Layer 8 of a small transformer language model trained on English Wikipedia (13 layers, counted from 0, width 128).
A neuron's activation on a vector x is GELU(weights . x + bias), where the dot is the dot product.
The model reads these tokens: "re" "am" "s" " and" " he" " make" "s" " a" " b" "re" "ak" " for" " it" "." "\n" "\n" "S" "y" "l"

The vector x that enters this layer's MLP at each token. A number n stands for n times 0.009.
0 "re": 284 -21 71 53 119 -10 -149 132 -19 121 -113 151 -65 -25 24 -41 -40 130 -299 -62 134 152 74 -288 -116 128 -40 56 -38 -77 -128 30 -52 -114 -216 -163 -1 -25 -19 82 -65 66 -43 81 38 78 11 -120 101 -10 -110 -43 -18 122 14 51 -47 141 -193 -65 150 126 4 113 61 -52 47 87 -100 104 26 81 -130 -28 18 -201 52 -38 -25 -102 66 73 -53 -13 34 119 60 90 204 165 23 -112 -22 -52 -126 -47 -143 -256 -10 -192 4 7 278 50 -20 54 30 -25 24 153 131 -144 -4 -4 115 54 -84 26 -206 -228 -66 227 40 -240 102 36 117 52
1 "am": 305 81 109 -161 -116 27 17 -159 -30 -75 33 167 168 7 -91 173 79 192 -283 138 20 113 -81 -5 13 -36 -146 -17 -107 179 -78 76 78 -142 -159 -8 18 -94 -34 121 -52 -87 -76 34 -105 24 130 19 -59 46 127 -178 40 135 -95 -242 -113 -59 109 24 99 -153 -1 45 35 12 341 -158 101 84 53 95 -47 -181 -97 8 222 59 91 67 -70 -42 -172 -25 -92 -84 243 201 197 -150 54 -145 -108 -5 35 77 32 170 -12 -148 -14 -125 126 127 -155 115 -149 -23 -94 138 -125 281 -30 55 81 -6 -38 -70 -306 -139 19 50 -86 84 33 -165 33 -119
2 "s": 240 77 77 20 52 38 70 -141 -67 -128 -48 63 232 -147 -221 125 173 134 -272 269 65 84 -158 -75 -85 -67 -52 87 -55 110 -20 126 100 9 -129 -110 -81 -358 7 12 4 69 -206 -16 -72 5 -34 -107 -95 56 76 -17 74 139 -156 68 165 -124 178 107 -43 33 61 35 74 55 180 -9 -46 99 -11 97 -12 -103 -37 -143 149 140 101 -109 -114 120 -133 -79 -21 -91 159 172 56 -89 72 42 -128 65 204 71 -42 217 -137 -143 50 57 58 -17 -19 120 -218 -31 53 185 101 212 -74 113 7 -129 -245 -88 -188 -211 -51 67 -173 -81 132 -216 -60 -101
3 " and": 96 153 76 21 -56 -57 76 48 -20 122 39 -30 173 -118 -203 164 98 126 -177 266 110 -73 35 -11 -43 -52 -65 -44 37 126 -105 43 -109 -56 -75 -208 -68 -189 31 124 -97 -79 -50 -98 -110 72 100 -4 -6 188 79 -140 60 114 9 0 146 -114 3 133 -32 -31 98 131 17 53 127 -226 19 75 -61 40 -61 69 90 -127 97 36 155 10 -159 90 -87 43 -96 -73 79 106 -31 -195 57 12 3 -72 -58 104 -39 59 -47 -211 -7 -22 184 61 -76 291 -109 31 9 37 26 254 -165 195 -57 21 -475 -62 -305 -80 142 126 -231 33 199 -138 -55 -184
4 " he": 135 -2 320 -140 -75 125 91 85 -112 97 -4 100 214 -105 -86 43 132 217 -146 235 96 27 84 -162 -66 -16 -104 162 58 142 -40 78 -92 -244 -11 -26 -14 -212 111 77 -67 -111 -22 -104 -179 12 17 33 70 231 -71 -76 164 56 -15 23 126 67 -53 92 54 -102 33 163 -58 -24 138 -246 -138 -49 -119 151 6 -100 43 -110 107 84 38 158 -55 -52 -186 -109 -189 78 24 -66 -75 -152 100 9 2 -115 157 101 -91 138 -60 -220 -53 41 29 79 -50 181 -55 11 -3 204 137 224 -156 125 62 -174 -172 -155 -240 -123 107 62 -145 -4 158 -77 -167 -165
5 " make": 172 108 199 -7 -84 57 101 50 19 19 42 233 258 -131 -40 71 70 58 -95 181 29 -63 149 48 88 -124 -15 -13 -74 25 -172 -39 -37 -67 -90 -11 39 -212 -49 130 -29 -158 -57 -199 -253 48 134 1 54 88 -107 -33 -3 94 -164 -103 72 -52 -141 48 92 61 -7 -33 58 277 153 -324 -15 219 -61 54 -136 -156 -108 -85 40 115 176 112 -84 -24 -168 -64 -167 10 84 -107 -98 -66 99 -13 0 -66 41 82 -21 120 -131 -273 99 189 85 113 -33 98 113 85 -73 277 4 76 -127 89 16 -39 -228 11 -159 -243 -27 138 -140 25 173 6 -80 -177
6 "s": 115 -116 109 36 3 59 85 -46 -57 -100 -30 44 220 -58 -190 140 -13 164 -149 205 92 -94 -226 3 1 -303 -5 243 -99 33 11 74 6 40 -155 -47 68 124 0 188 -39 22 -111 -216 -163 -54 -52 7 -145 181 -162 -25 106 85 115 -51 135 98 -20 63 69 51 -110 176 70 273 267 -161 181 53 -96 -8 -62 -146 -65 -207 93 72 80 -58 -194 24 -193 -28 40 52 28 -80 115 26 18 70 -62 113 184 -17 -71 134 -30 -212 13 -21 72 -53 -17 41 -68 48 -47 110 140 76 -153 -110 -96 3 -372 69 3 -220 13 143 -50 -65 143 64 -133 -73
7 " a": 238 117 343 -29 217 121 24 -81 37 42 42 45 51 -163 -50 47 7 155 81 191 165 2 -92 -77 81 -287 -79 2 -52 158 -67 -6 -144 -120 -108 39 -54 63 -47 192 -133 -103 180 -101 -156 20 -6 113 25 89 -21 -6 60 49 82 -61 107 -81 -92 0 95 52 -81 93 37 95 192 -56 75 30 30 150 -13 -108 -105 -74 105 -10 133 108 -123 33 -293 -39 -170 -47 233 105 -15 -58 60 65 128 -18 83 5 -117 67 -125 -293 -101 -44 130 89 -108 130 -86 11 -4 203 -8 48 -307 -99 -100 -65 -318 -296 -89 -93 -10 65 -85 31 94 76 -185 -29
8 " b": 321 28 178 -60 60 123 93 4 -112 -149 97 59 -66 -217 -79 117 163 187 -137 3 84 -11 -134 -98 152 -92 10 133 -13 203 -19 32 -234 -58 -187 -120 26 -93 23 46 95 -159 66 -17 -196 217 106 105 59 314 -180 -202 28 55 -125 -68 149 -27 -42 99 21 43 16 87 120 -25 -72 -108 -16 18 -93 179 -107 -93 -151 -102 57 5 5 213 -55 66 -193 -141 -83 -156 190 42 62 -118 13 23 -107 -28 142 36 22 61 -123 -100 -163 -14 48 87 38 86 -30 -29 -87 148 84 99 -26 43 -49 -139 -112 -245 54 -90 42 319 -142 -66 83 -24 -212 163
9 "re": 159 104 253 57 -13 64 169 89 -63 -288 -42 -20 -70 -250 4 30 -66 85 -90 -38 0 57 -252 -46 -39 -41 116 99 -90 99 -14 281 -48 -70 -151 -168 123 -194 -122 115 106 -216 -33 101 -159 275 110 68 121 -14 -242 -58 95 98 -31 -20 334 55 -23 23 -28 99 73 62 -17 117 140 -65 70 -64 -72 62 201 19 -207 38 239 -2 131 109 -131 69 -36 -280 -5 -129 120 -61 -22 45 -17 -170 -147 56 101 68 -166 -69 -132 -181 -193 123 106 58 92 65 -199 -9 -158 38 -51 -22 96 -26 -11 -1 -96 1 -168 -64 98 49 -59 41 150 25 -107 -48
10 "ak": 308 173 95 -40 -24 153 75 -120 81 -134 -35 279 -8 -99 -157 107 80 136 -146 68 243 -112 -149 -48 150 -135 -34 146 -91 0 -31 -20 142 -28 -132 -127 -12 -64 -191 187 78 -206 -64 -186 -136 169 185 -6 -93 29 -56 -158 66 163 -30 -80 -41 51 -63 -62 138 24 -66 -24 3 199 192 -91 18 60 10 -1 47 -142 -300 29 186 -13 67 190 -8 15 -232 -138 -73 -92 88 -68 110 -94 17 -34 -171 -65 124 53 129 189 -89 -102 -91 65 3 15 66 189 -109 25 -57 66 -175 205 49 25 29 -47 -183 -37 -185 -141 37 166 -192 124 -16 -91 40 -30
11 " for": 54 73 246 50 -46 161 102 75 21 -51 90 77 171 -133 -166 75 128 154 -261 82 157 -165 -90 -81 -48 -140 212 -53 41 184 -96 2 -162 -59 -193 -32 -61 -97 -83 161 -28 -109 38 -62 -271 132 -6 -15 7 93 6 -57 110 156 -84 -8 2 5 45 -63 -14 11 119 97 -23 158 45 -92 214 61 -19 6 49 13 0 -69 153 44 79 49 -98 50 -226 -14 -104 -19 105 23 45 -153 56 62 -24 36 142 96 -189 -41 -76 -221 -54 -73 186 175 69 115 -169 26 -119 245 23 204 -97 157 -68 -1 -335 -144 -216 -224 -13 106 -228 40 172 -45 -148 -33
12 " it": 71 65 235 -16 -21 207 10 -97 -47 -97 -38 213 207 -191 -184 333 75 211 -110 142 164 66 9 -43 -8 -118 38 5 11 78 -29 58 -167 -227 -177 -22 28 -90 -68 146 -66 -234 25 -68 -228 22 65 -13 74 201 -105 -99 120 107 -18 86 57 -29 -38 8 31 -19 -60 -27 92 81 69 -74 -145 8 -28 -61 -89 -151 -83 -87 238 -87 110 123 -27 12 -214 -64 -37 80 148 28 -109 -24 11 49 -102 50 63 94 -101 126 54 -122 -85 21 72 187 51 123 -188 -5 -174 233 153 87 -117 68 155 -304 -191 -159 -234 -98 11 178 -232 128 162 -26 -68 -31
13 ".": 274 193 267 -18 81 -33 16 24 -128 135 -50 45 255 -55 -11 153 39 166 -63 150 34 -8 -149 15 24 49 83 25 67 50 -5 110 -6 -220 -146 4 -146 -181 66 208 -50 -86 -99 -45 -237 -33 112 -203 16 132 -131 -66 -94 167 -38 -37 -50 12 -59 159 -90 -6 25 -90 21 63 -71 -91 -66 86 30 70 43 -121 -55 -120 1 117 39 -5 -143 4 -226 29 -27 -40 136 97 198 -80 -29 -4 -11 -8 102 46 -75 110 -61 -313 42 152 249 215 41 -56 -102 36 -154 6 221 154 -247 128 37 -131 -206 -15 -301 -201 -53 89 81 30 49 -139 -85 -59
14 "\n": 250 115 281 -76 112 105 52 136 -156 -25 -21 79 149 -63 34 29 54 45 -94 159 -56 49 -145 29 -61 78 -69 99 -60 138 4 116 76 -98 -139 -163 -2 -170 43 94 -17 122 -30 -29 -288 61 115 -227 60 96 49 -46 -124 203 -18 26 -76 53 -79 51 -135 -19 -92 -124 -53 34 43 -230 -164 138 95 34 -14 6 -45 -102 6 155 62 -13 -52 46 -294 -64 -205 42 177 138 183 -233 -112 69 98 -219 192 -38 -176 12 93 -339 94 -19 180 139 83 88 -15 98 -91 204 75 81 -57 31 57 -74 -120 -89 -57 -153 -6 112 -5 -104 147 -114 -21 -113
15 "\n": 254 167 284 -206 117 180 49 20 -142 183 59 145 206 -76 -12 14 71 186 -26 122 -55 67 -215 -15 30 -48 -62 136 73 205 -39 62 129 -164 -204 -148 -131 -183 46 121 -56 63 -25 -15 -209 86 150 -162 82 100 -43 -43 -85 172 63 -14 -39 -58 -104 105 -94 -4 -166 -100 87 38 87 -249 -24 118 24 12 31 -6 -9 41 23 24 64 24 -102 72 -190 -146 -156 92 127 176 208 -185 -60 -40 135 -170 38 95 -127 -145 -12 -257 122 -45 58 121 34 44 -53 94 -16 272 36 -131 -12 108 -77 -102 -130 -152 -43 -152 -164 20 -48 -71 151 -96 20 -136
16 "S": 216 12 293 -36 -21 105 76 -134 -61 24 -29 -52 92 -119 -67 158 68 37 -179 273 -42 94 -213 -102 -90 -96 -54 199 -150 156 -24 136 163 43 -141 87 -22 -186 -11 40 -34 37 -1 -104 -306 -31 62 -53 -116 159 -58 -159 44 290 75 -72 60 47 -21 92 -138 -54 -68 8 184 20 64 -253 -73 169 61 -38 -54 79 -131 75 106 16 38 -104 -73 177 -101 -24 -261 -26 87 92 87 -104 26 119 -130 -93 -37 185 -99 0 27 -136 -109 -20 175 108 -13 169 -19 41 2 328 86 134 -47 44 -18 26 -77 -170 -177 -87 -19 76 -4 -156 171 -30 -180 -130
17 "y": 383 86 256 55 -21 177 9 -126 53 -75 -14 27 -23 11 -25 -31 273 163 -217 95 81 146 -220 -5 -66 -166 22 48 -89 104 -28 29 -237 20 -147 -47 59 -114 -69 20 -68 72 -88 -39 -287 -24 135 -24 -230 81 -73 -119 115 95 107 -23 -17 86 -18 56 -51 -198 -41 45 -34 -95 188 -228 -59 63 -20 206 -72 8 -10 92 140 42 150 132 -278 178 -24 -79 -105 -183 78 137 30 13 45 31 -13 -25 -76 96 -23 22 85 -215 -34 137 -13 100 -124 92 25 177 23 88 71 20 -236 64 53 16 -107 -231 -162 -46 -36 158 -46 -21 221 62 -124 -222
18 "l": 185 42 136 20 27 23 6 -79 -123 -20 -139 11 35 -26 -227 45 254 189 -214 12 -69 -46 -148 8 35 -85 -76 43 -80 244 -189 120 -58 -59 -237 66 -22 -72 79 82 67 -144 -183 -132 -264 9 152 -75 -107 56 89 -160 20 -87 115 -230 104 113 23 -11 -29 -46 29 52 -51 63 219 -58 7 24 183 122 -119 -70 -114 27 31 198 125 10 -229 130 -186 -50 -103 -96 128 4 105 -115 175 71 -58 158 -32 225 -111 17 53 -249 0 61 -143 154 -80 172 126 77 56 175 98 235 -26 211 -15 -190 5 -53 -99 1 205 77 -125 -117 1 16 -90 -237

Each question shows the input weights of one neuron of the MLP. A number n stands for n times 0.00093.

n370 (bias -0.056): -114 -37 -161 -131 18 56 194 7 -10 -35 235 -39 100 10 -101 -127 -52 -19 63 112 -63 82 -49 126 92 120 0 -79 38 -181 65 -139 162 -15 -149 -3 19 -3 -118 85 -94 130 32 -30 -170 238 -71 -16 -20 6 176 6 75 32 30 38 -60 44 156 -13 38 39 -38 160 -67 -27 76 6 -3 16 57 16 -128 -16 95 3 136 25 131 114 84 -233 139 -69 -72 202 152 163 67 34 127 63 -10 121 -46 -21 15 -137 -44 190 -26 26 -150 -80 54 19 -112 97 -97 -263 -90 -161 -36 -165 -173 -22 132 -44 -190 -292 -6 -86 -114 -100 -103 43 90 -98
On which token does it fire most, and how strongly? 1 "am", at about 0.51

n3 (bias -0.050): 58 -69 -151 -159 -44 0 -51 13 -90 -59 -4 118 -106 72 25 -200 -29 8 61 295 -16 16 -179 -64 0 253 161 161 255 -43 135 -143 79 -119 -126 -217 -124 -246 60 -193 -78 -17 25 -258 -24 -8 -219 55 65 -179 -71 74 410 148 -9 12 -342 -88 -187 -71 162 139 -41 -118 128 150 20 205 215 -111 198 -98 118 67 25 -102 -288 -122 104 242 118 90 177 82 129 -30 -46 -44 -8 53 -8 62 55 348 137 -84 0 61 98 -66 -260 0 227 -168 -391 105 129 80 -131 -20 -71 37 25 -153 110 12 82 -113 141 -25 -54 4 -141 -50 -191 39 -117 112
On which token does it fire most? 0 "re"

n22 (bias -0.108): -143 -214 -118 125 120 -119 -24 -135 8 -8 -224 197 190 313 4 184 73 69 -170 176 119 -16 107 -50 -176 -112 28 131 -143 -127 114 150 223 23 -74 -139 128 120 -16 312 -4 -167 222 -133 167 16 -81 89 -146 -200 -20 -115 -81 -63 186 40 200 202 -42 -105 0 -101 44 -118 -120 -46 54 0 -106 -119 20 45 251 -72 -72 75 -158 74 -309 -24 73 130 -26 150 83 -129 -323 -173 137 -144 -127 -40 24 98 186 -288 106 180 -79 -214 -109 -40 -86 35 0 -12 74 -73 8 0 -138 87 24 4 49 32 -16 257 -34 60 -108 28 136 -81 -164 0 -70 241
On which token does it fire most? 6 "s"

n9 (bias -0.083): -80 -38 -101 42 -24 29 -93 235 87 136 44 -184 154 251 -66 7 96 125 14 21 -67 -150 -87 -3 -106 153 113 -182 10 66 64 -68 -148 104 24 -68 -173 82 -47 -143 -56 151 161 106 -127 -67 -18 114 59 87 -85 -116 43 53 234 -25 -118 123 102 -36 198 115 -102 -153 -165 -64 30 136 -72 43 -98 -250 253 238 -42 -52 -157 -235 -96 80 -86 -31 -26 122 13 114 -81 139 -68 -72 -225 -116 -72 134 -34 214 104 -270 -90 -102 104 182 131 126 -41 165 -127 100 50 0 -25 -14 -108 -11 -148 112 128 -93 -41 70 74 98 62 -89 -152 -147 -34 -46
On which three tokens does it fire most, strongest first? 11 " for", 0 "re", 3 " and"

n26 (bias -0.065): -21 -270 -124 -41 169 116 -64 130 47 103 58 -80 -166 -185 323 147 7 57 3 -119 38 142 166 44 -126 14 84 -143 118 -248 -4 18 122 50 41 -55 -32 -67 22 -187 -76 122 80 -215 65 -112 125 50 -29 79 -162 136 211 184 51 -46 102 35 -27 103 -127 107 74 34 -10 43 -208 -110 57 115 -77 65 138 7 -80 107 -132 93 28 229 35 -90 20 245 265 77 -73 -71 134 -10 -154 241 61 -158 -51 -30 60 52 -31 -202 -82 -110 -82 -44 -104 4 48 -86 -143 -3 7 -84 -90 -17 20 -146 -59 -75 -86 -17 -28 -80 -34 -124 271 -205 -92 -39
On which three tokens does it fire most, strongest first? 4 " he", 13 ".", 0 "re"

n199 (bias -0.046): 15 -121 95 -213 -163 -4 95 103 -53 -14 186 20 -203 -32 -44 -368 -307 83 -214 -128 72 -51 11 43 76 -263 -58 31 -68 -77 73 39 62 -46 71 32 -179 -173 14 -72 -68 67 75 93 57 48 112 31 208 -311 62 -3 165 62 -18 55 47 -3 -10 77 128 280 -10 132 45 -20 96 129 -102 -53 -17 57 176 -14 117 -3 113 -37 28 253 28 -3 182 0 -137 22 10 46 0 -104 -21 -51 91 -109 -17 -76 -134 108 -44 79 -126 90 40 90 241 -126 -60 -137 -35 10 -150 86 -176 -113 -121 -10 37 -121 77 38 -3 62 -74 164 -138 184 167 26
On which three tokens does it fire most, strongest first? 9 "re", 7 " a", 10 "ak"

n241 (bias -0.043): -75 -47 39 -106 -40 54 -144 38 31 -147 213 56 46 -174 -103 144 121 56 103 -164 15 55 -50 -76 100 -90 -234 -170 103 -128 132 117 -227 -110 -11 72 -71 75 35 -92 70 -190 -170 -101 40 -174 212 79 -70 -59 -109 37 80 0 19 213 -16 260 -68 -98 -127 4 -112 -154 -7 11 -11 -128 -144 195 -4 149 150 300 11 143 103 -124 -22 177 23 -210 -107 70 187 47 93 -39 102 91 -123 37 -42 -126 -195 90 7 7 37 81 11 -94 106 -90 8 -181 -178 23 -190 33 15 104 -206 -193 32 122 114 -80 349 22 -161 212 293 26 4 82 87 180
On which three tokens does it fire most, strongest first? 12 " it", 8 " b", 17 "y"

n226 (bias -0.059): -6 -73 41 -208 16 -111 -183 154 -13 -205 20 59 6 76 -45 -51 -10 -92 203 -128 -52 -123 -17 -85 62 28 -215 29 -23 -9 -126 -43 -75 81 -89 -39 -108 -13 71 45 -58 50 6 -68 -57 36 10 43 -48 -64 72 75 57 16 74 85 133 93 -6 -205 -72 66 -3 128 82 -16 -9 -96 -193 -10 -169 124 -225 119 -107 -77 -94 -182 20 -10 -109 116 15 16 28 -95 104 9 -53 124 -143 403 126 -197 -120 -9 31 -93 186 -65 -99 116 -22 -98 42 146 159 -47 183 -121 3 231 -90 160 131 -49 190 93 135 114 -95 -173 54 -93 16 188 10 61
On which token does it fire most, and how strongly? 18 "l", at about 0.53

n166 (bias -0.072): 111 -99 115 -114 -42 97 140 0 7 151 79 79 -110 -55 -54 61 -309 180 100 51 -4 65 205 -46 -225 14 170 22 50 -115 -33 -118 54 -10 277 77 -7 153 101 -68 57 241 -4 -109 35 61 55 -22 -38 39 51 -7 130 32 83 131 -155 167 140 -81 -190 -55 -65 232 43 -111 -125 -312 15 -224 -83 -78 132 -124 152 207 162 181 -11 43 -147 115 74 -157 -14 -23 -7 35 158 -191 -127 -173 96 67 11 3 103 -150 -64 32 -162 4 92 -137 -123 -254 -35 103 -30 21 -110 -130 -148 25 -14 -7 297 -110 -108 -112 -124 -192 137 37 68 53 25 -108
On which token does it fire most, and how strongly? 15 "\n", at about 1.1

n204 (bias -0.058): 58 88 8 55 21 -241 16 -5 57 59 -185 -30 -33 -5 13 72 -94 51 -84 -27 18 -34 49 -31 -111 51 138 -100 -58 67 24 -8 -98 -114 -86 -39 27 -88 -60 -11 -181 176 24 -30 -98 32 -92 -110 135 42 120 13 -38 69 -146 -27 -144 46 0 -178 80 -19 -72 -29 64 -28 74 89 -97 -76 101 128 -13 -16 175 47 -58 13 -27 -124 118 55 59 -152 65 166 -48 74 115 91 -135 193 51 33 -149 -49 5 36 23 -69 -75 134 44 -120 -22 46 72 76 -130 -31 -132 63 -27 -24 131 18 141 106 17 -45 -19 -85 67 -148 -47 -100 106 153
On which token does it fire most? 0 "re"

n190 (bias -0.062): -105 -228 -66 -78 -52 -29 93 -19 78 -13 -39 -72 183 -77 135 -113 154 -115 22 -60 -145 6 205 55 6 98 82 -41 44 32 -64 109 164 115 -56 -23 -145 -6 143 -13 -56 29 -9 43 6 -110 -71 38 99 6 153 135 -135 129 95 -85 -181 -64 -15 -26 76 109 -98 -155 3 -18 30 -259 -305 -139 -44 23 186 0 132 -56 19 -12 -127 0 -147 59 9 -28 42 3 16 73 -26 -28 88 189 16 58 21 -140 159 -78 -261 110 -259 185 71 104 27 0 191 -13 23 -3 93 -35 71 16 -90 44 44 19 -168 -252 -38 110 3 -35 -167 99 43 0
On which token does it fire most? 5 " make"

n348 (bias -0.050): 116 -54 -11 105 39 53 0 -34 266 127 -35 80 0 -26 -58 -77 131 -127 -200 18 -48 -124 -209 -68 -114 285 -41 26 -73 -213 -26 -214 88 63 -68 7 0 -56 76 -22 -281 -94 33 -65 125 -158 150 -247 142 58 -145 70 64 48 103 -15 -150 88 -7 -19 81 191 -192 -29 77 -98 7 97 15 182 -121 8 83 71 118 91 62 108 -78 -44 120 -157 -134 25 275 12 15 -28 -123 140 -162 18 94 132 125 -11 7 109 -76 66 -78 -93 36 -110 -129 45 57 -251 -128 -147 34 114 -109 239 -361 -40 -105 140 251 51 4 176 93 232 -184 35 -21 175
On which token does it fire most, and how strongly? 0 "re", at about 0.44

n201 (bias -0.055): 79 -20 -33 51 108 101 -14 -104 222 -88 -65 -76 109 -43 -107 -161 -141 -53 -165 0 -90 -55 -7 -297 150 260 31 35 -48 13 152 -170 -146 -63 228 285 98 -7 111 72 76 75 -76 -141 -54 -45 99 -39 189 -62 11 28 -281 21 47 -94 -95 13 -191 -184 -35 -71 77 -106 35 43 103 222 -18 -64 17 -11 -161 21 3 165 356 -116 -38 -86 106 103 123 -14 112 -7 -188 -158 -28 -95 -42 -7 53 -178 182 30 -63 -44 0 48 134 28 31 -17 -185 -142 -183 110 -46 -10 145 -21 171 7 179 79 -120 143 -4 42 -28 0 20 -223 14 -22 -37 -42
On which token does it fire most? 0 "re"

n56 (bias -0.060): 55 4 25 201 -58 -23 15 -61 -115 279 -19 -49 -14 -152 151 55 -30 -147 70 90 -174 103 176 83 4 -288 78 -4 11 -14 -95 99 63 11 211 65 26 184 161 -33 -7 -49 -44 -46 90 119 -87 -76 -8 202 11 123 68 56 231 101 -86 34 -25 -94 15 -299 119 59 -86 -4 61 -4 -265 241 -19 -219 -48 -38 123 -59 -78 4 -138 -41 -132 -170 -52 -107 106 62 -67 79 256 -47 -178 226 -57 -11 -166 122 42 -135 161 11 196 -339 -7 22 -182 19 -65 -57 27 -290 204 22 53 -67 -266 -111 55 84 210 -253 49 -41 25 -144 95 132 -61 17
On which token does it fire most? 6 "s"

n382 (bias -0.064): -105 18 60 -133 191 -53 -101 -3 28 -64 75 77 -34 58 27 -25 24 82 59 -114 60 243 52 122 -123 61 -57 -3 -15 59 9 -86 105 -161 26 22 -30 136 -201 -119 -113 165 -27 81 -32 -173 -58 73 -103 -21 63 153 -52 18 -239 237 -38 44 6 -231 -102 52 81 -27 162 31 101 21 -46 89 -138 -19 -177 212 167 -121 -89 68 84 113 33 71 -61 44 34 9 102 -124 -52 47 -69 -18 -162 117 -67 66 -199 -24 139 24 46 21 -97 41 73 -116 134 104 -37 192 140 21 -46 27 63 -57 47 -62 -61 -159 51 -81 -41 -167 118 28 -6 -17
On which token does it fire most? 0 "re"

n111 (bias -0.050): 110 27 -42 -70 243 105 48 7 70 100 64 -13 213 90 -115 -50 86 137 7 24 200 -249 0 20 31 3 -27 -3 138 -174 121 -125 20 94 76 63 -140 55 91 -141 71 -118 138 -67 218 -75 232 48 18 -204 7 115 139 -64 84 -48 -60 -25 -82 55 85 -159 139 124 197 136 -75 -93 -3 21 -34 -46 -80 -113 -37 -3 -118 37 -20 -202 65 -30 101 91 -125 145 -166 72 -62 116 -61 61 -176 -240 109 -72 -74 340 110 -51 -124 -186 -117 -210 -169 83 -56 -76 7 139 -131 -176 -24 -129 -142 84 107 0 -36 -58 -7 119 -92 69 47 -36 63 -60
On which three tokens does it fire most, strongest first? 10 "ak", 6 "s", 7 " a"

n252 (bias -0.050): 86 -25 -63 -132 53 -131 182 -153 -90 288 -61 -31 -149 100 191 195 63 151 68 7 -87 187 124 -53 -171 4 -251 -159 -83 0 174 -137 73 -70 -93 -100 -15 77 -8 -126 213 -119 97 -189 141 -18 -104 -7 64 165 95 -62 -41 -188 -98 -259 -167 -74 -123 -66 7 107 0 -4 -87 -101 143 4 30 127 -102 22 89 254 -185 7 4 -250 37 249 66 65 -3 11 -17 64 113 -35 -224 25 80 94 85 -82 35 -84 10 -89 36 -43 -48 -114 200 102 -143 -89 71 78 104 -117 -159 149 -4 -65 7 271 -122 292 124 -11 216 -98 42 -26 -111 -38 -156 71
On which token does it fire most? 1 "am"

n345 (bias -0.061): -85 -108 -203 -102 281 -104 -7 162 -144 -58 172 65 -184 128 -192 68 11 83 28 115 82 -117 -18 -223 86 118 82 50 -21 -107 84 47 -86 -99 -109 96 -22 -137 -44 -419 46 22 178 171 -143 21 26 138 97 0 54 61 37 61 -45 -147 52 -63 -183 29 -29 357 65 -21 -244 89 -158 29 -44 -88 -118 -74 56 33 25 -14 85 -42 22 21 -251 -114 -107 -14 -98 329 -29 83 4 108 57 -11 73 4 -7 -155 -17 151 141 182 -229 -87 21 -59 49 117 7 -29 165 42 51 -43 -172 -39 -167 -32 88 42 -118 204 -83 64 56 153 -106 -124 -10 43
On which token does it fire most? 8 " b"

n69 (bias -0.045): 107 -99 7 -182 -121 -166 -242 108 -133 67 149 13 -83 156 -86 -99 -53 -155 0 -234 240 7 -104 -14 -122 61 7 160 7 -29 21 -188 -188 -60 -20 93 0 -39 72 -183 142 -157 -17 58 85 56 36 -7 11 148 7 77 -96 267 177 133 -95 -141 81 25 -137 -82 91 -131 0 -106 114 78 28 -54 -118 291 89 -7 56 -103 0 -31 46 -66 149 -138 13 -145 -96 -153 108 -189 148 65 164 136 -114 111 -152 202 -43 7 52 170 -53 -92 62 -40 70 -89 -129 -114 -135 -149 128 -52 -18 -10 53 66 -100 17 -93 73 182 146 27 32 -168 175 -183 204
On which token does it fire most, and how strongly? 8 " b", at about 1.2

n291 (bias -0.048): 74 -31 -98 45 3 -278 -177 55 -33 -295 -89 -148 44 -47 -84 11 -14 -54 -221 -4 -173 -116 58 144 138 230 177 176 -120 -33 -72 58 -163 75 38 20 -82 43 -69 -21 154 152 63 -11 -282 81 25 -11 103 -101 -218 276 -65 0 66 -25 33 209 -188 140 46 198 -39 -56 81 3 -17 226 249 -127 -92 33 -3 175 -159 -35 221 -52 -135 32 -129 4 7 311 -111 -4 71 -147 -104 -90 95 39 -162 94 34 89 165 -56 38 -14 -108 -7 0 65 64 29 -35 0 90 -134 140 28 83 -18 -135 -77 -182 21 132 152 4 -110 83 -40 -3 100 -93 -33
On which token does it fire most? 9 "re"

n260 (bias -0.048): -14 9 67 31 -18 26 -169 -219 30 0 272 -118 -21 -91 -101 170 -287 -171 -50 -51 193 95 -36 102 -41 -117 92 29 -38 -9 97 -68 -38 -73 50 138 3 269 -39 -98 -3 124 16 -79 -105 16 -58 19 76 -266 26 -108 -3 -120 -172 102 10 -85 110 55 38 -36 -29 -31 229 -21 -147 126 84 -121 99 -13 -16 113 -29 -179 114 -119 125 101 13 132 -74 -113 112 80 -16 15 122 62 -76 -41 -165 -157 43 95 18 128 9 -51 10 19 91 -105 101 -39 -133 -84 75 -93 126 165 49 -159 94 -73 -13 115 41 111 -208 79 155 -175 -25 100 37 -77
On which two tokens does it fire most, strongest first? 6 "s", 12 " it"

n186 (bias -0.082): 0 -30 -94 -163 56 80 93 -10 202 -24 -183 77 -55 -28 154 202 -38 51 37 44 121 107 -80 -85 -34 7 -95 34 228 6 27 -100 -24 -210 -59 -187 -7 214 126 -201 237 52 151 -74 -69 -263 -210 -116 194 73 -37 -118 183 -44 -14 -200 32 -78 20 -51 -17 -93 71 -13 179 55 -71 -10 24 -160 105 45 -120 -85 101 27 23 -83 -68 154 267 20 163 -67 93 28 -142 -261 51 7 13 -3 -41 73 -112 -111 3 -116 -30 44 -301 38 -93 183 29 -120 178 -62 62 46 216 20 -7 40 -10 151 -7 -192 -18 40 37 17 10 -72 109 74 -20 -22
On which two tokens does it fire most, strongest first? 8 " b", 0 "re"

n116 (bias -0.053): 8 151 59 67 -6 77 -120 -16 156 19 -35 -188 74 -38 -21 39 72 -225 0 19 108 55 10 -48 -59 114 65 -22 71 0 6 -28 102 -89 -136 148 -90 -153 -54 -3 -46 35 18 -132 36 9 -142 6 -13 -12 78 74 -85 -43 -35 31 -19 54 158 -66 37 25 195 171 -121 -201 -237 -41 -274 159 -34 -54 104 106 12 24 28 -73 -65 -22 -176 -21 63 -116 -18 26 -19 -18 -119 230 117 105 -104 29 159 66 85 149 -116 206 82 0 70 -60 187 101 -127 -98 6 -18 -91 -145 124 244 21 83 -198 33 -82 -68 -140 -87 120 -104 43 -178 -87 12
On which token does it fire most? 2 "s"

n194 (bias -0.052): 172 103 47 -15 106 -70 -154 148 -246 -19 -12 -208 -18 46 146 -36 -138 -225 -116 -64 -30 -71 78 224 79 114 200 -15 109 159 138 8 68 -112 214 31 57 -30 94 75 49 27 -30 197 37 -106 -193 -169 51 -22 202 174 15 -132 274 11 -51 -188 -120 -226 270 -35 15 -156 -68 -54 -14 103 -239 105 19 -8 -15 -244 207 30 -165 44 -57 -23 54 82 32 34 -165 -213 11 -7 19 196 42 23 -108 155 176 -15 -158 82 33 -124 -46 -54 -122 -18 148 -73 -37 -154 -15 -110 119 169 128 -174 133 -105 -78 189 44 19 -202 72 -77 -215 182 166 121 -232
On which three tokens does it fire most, strongest first? 14 "\n", 0 "re", 13 "."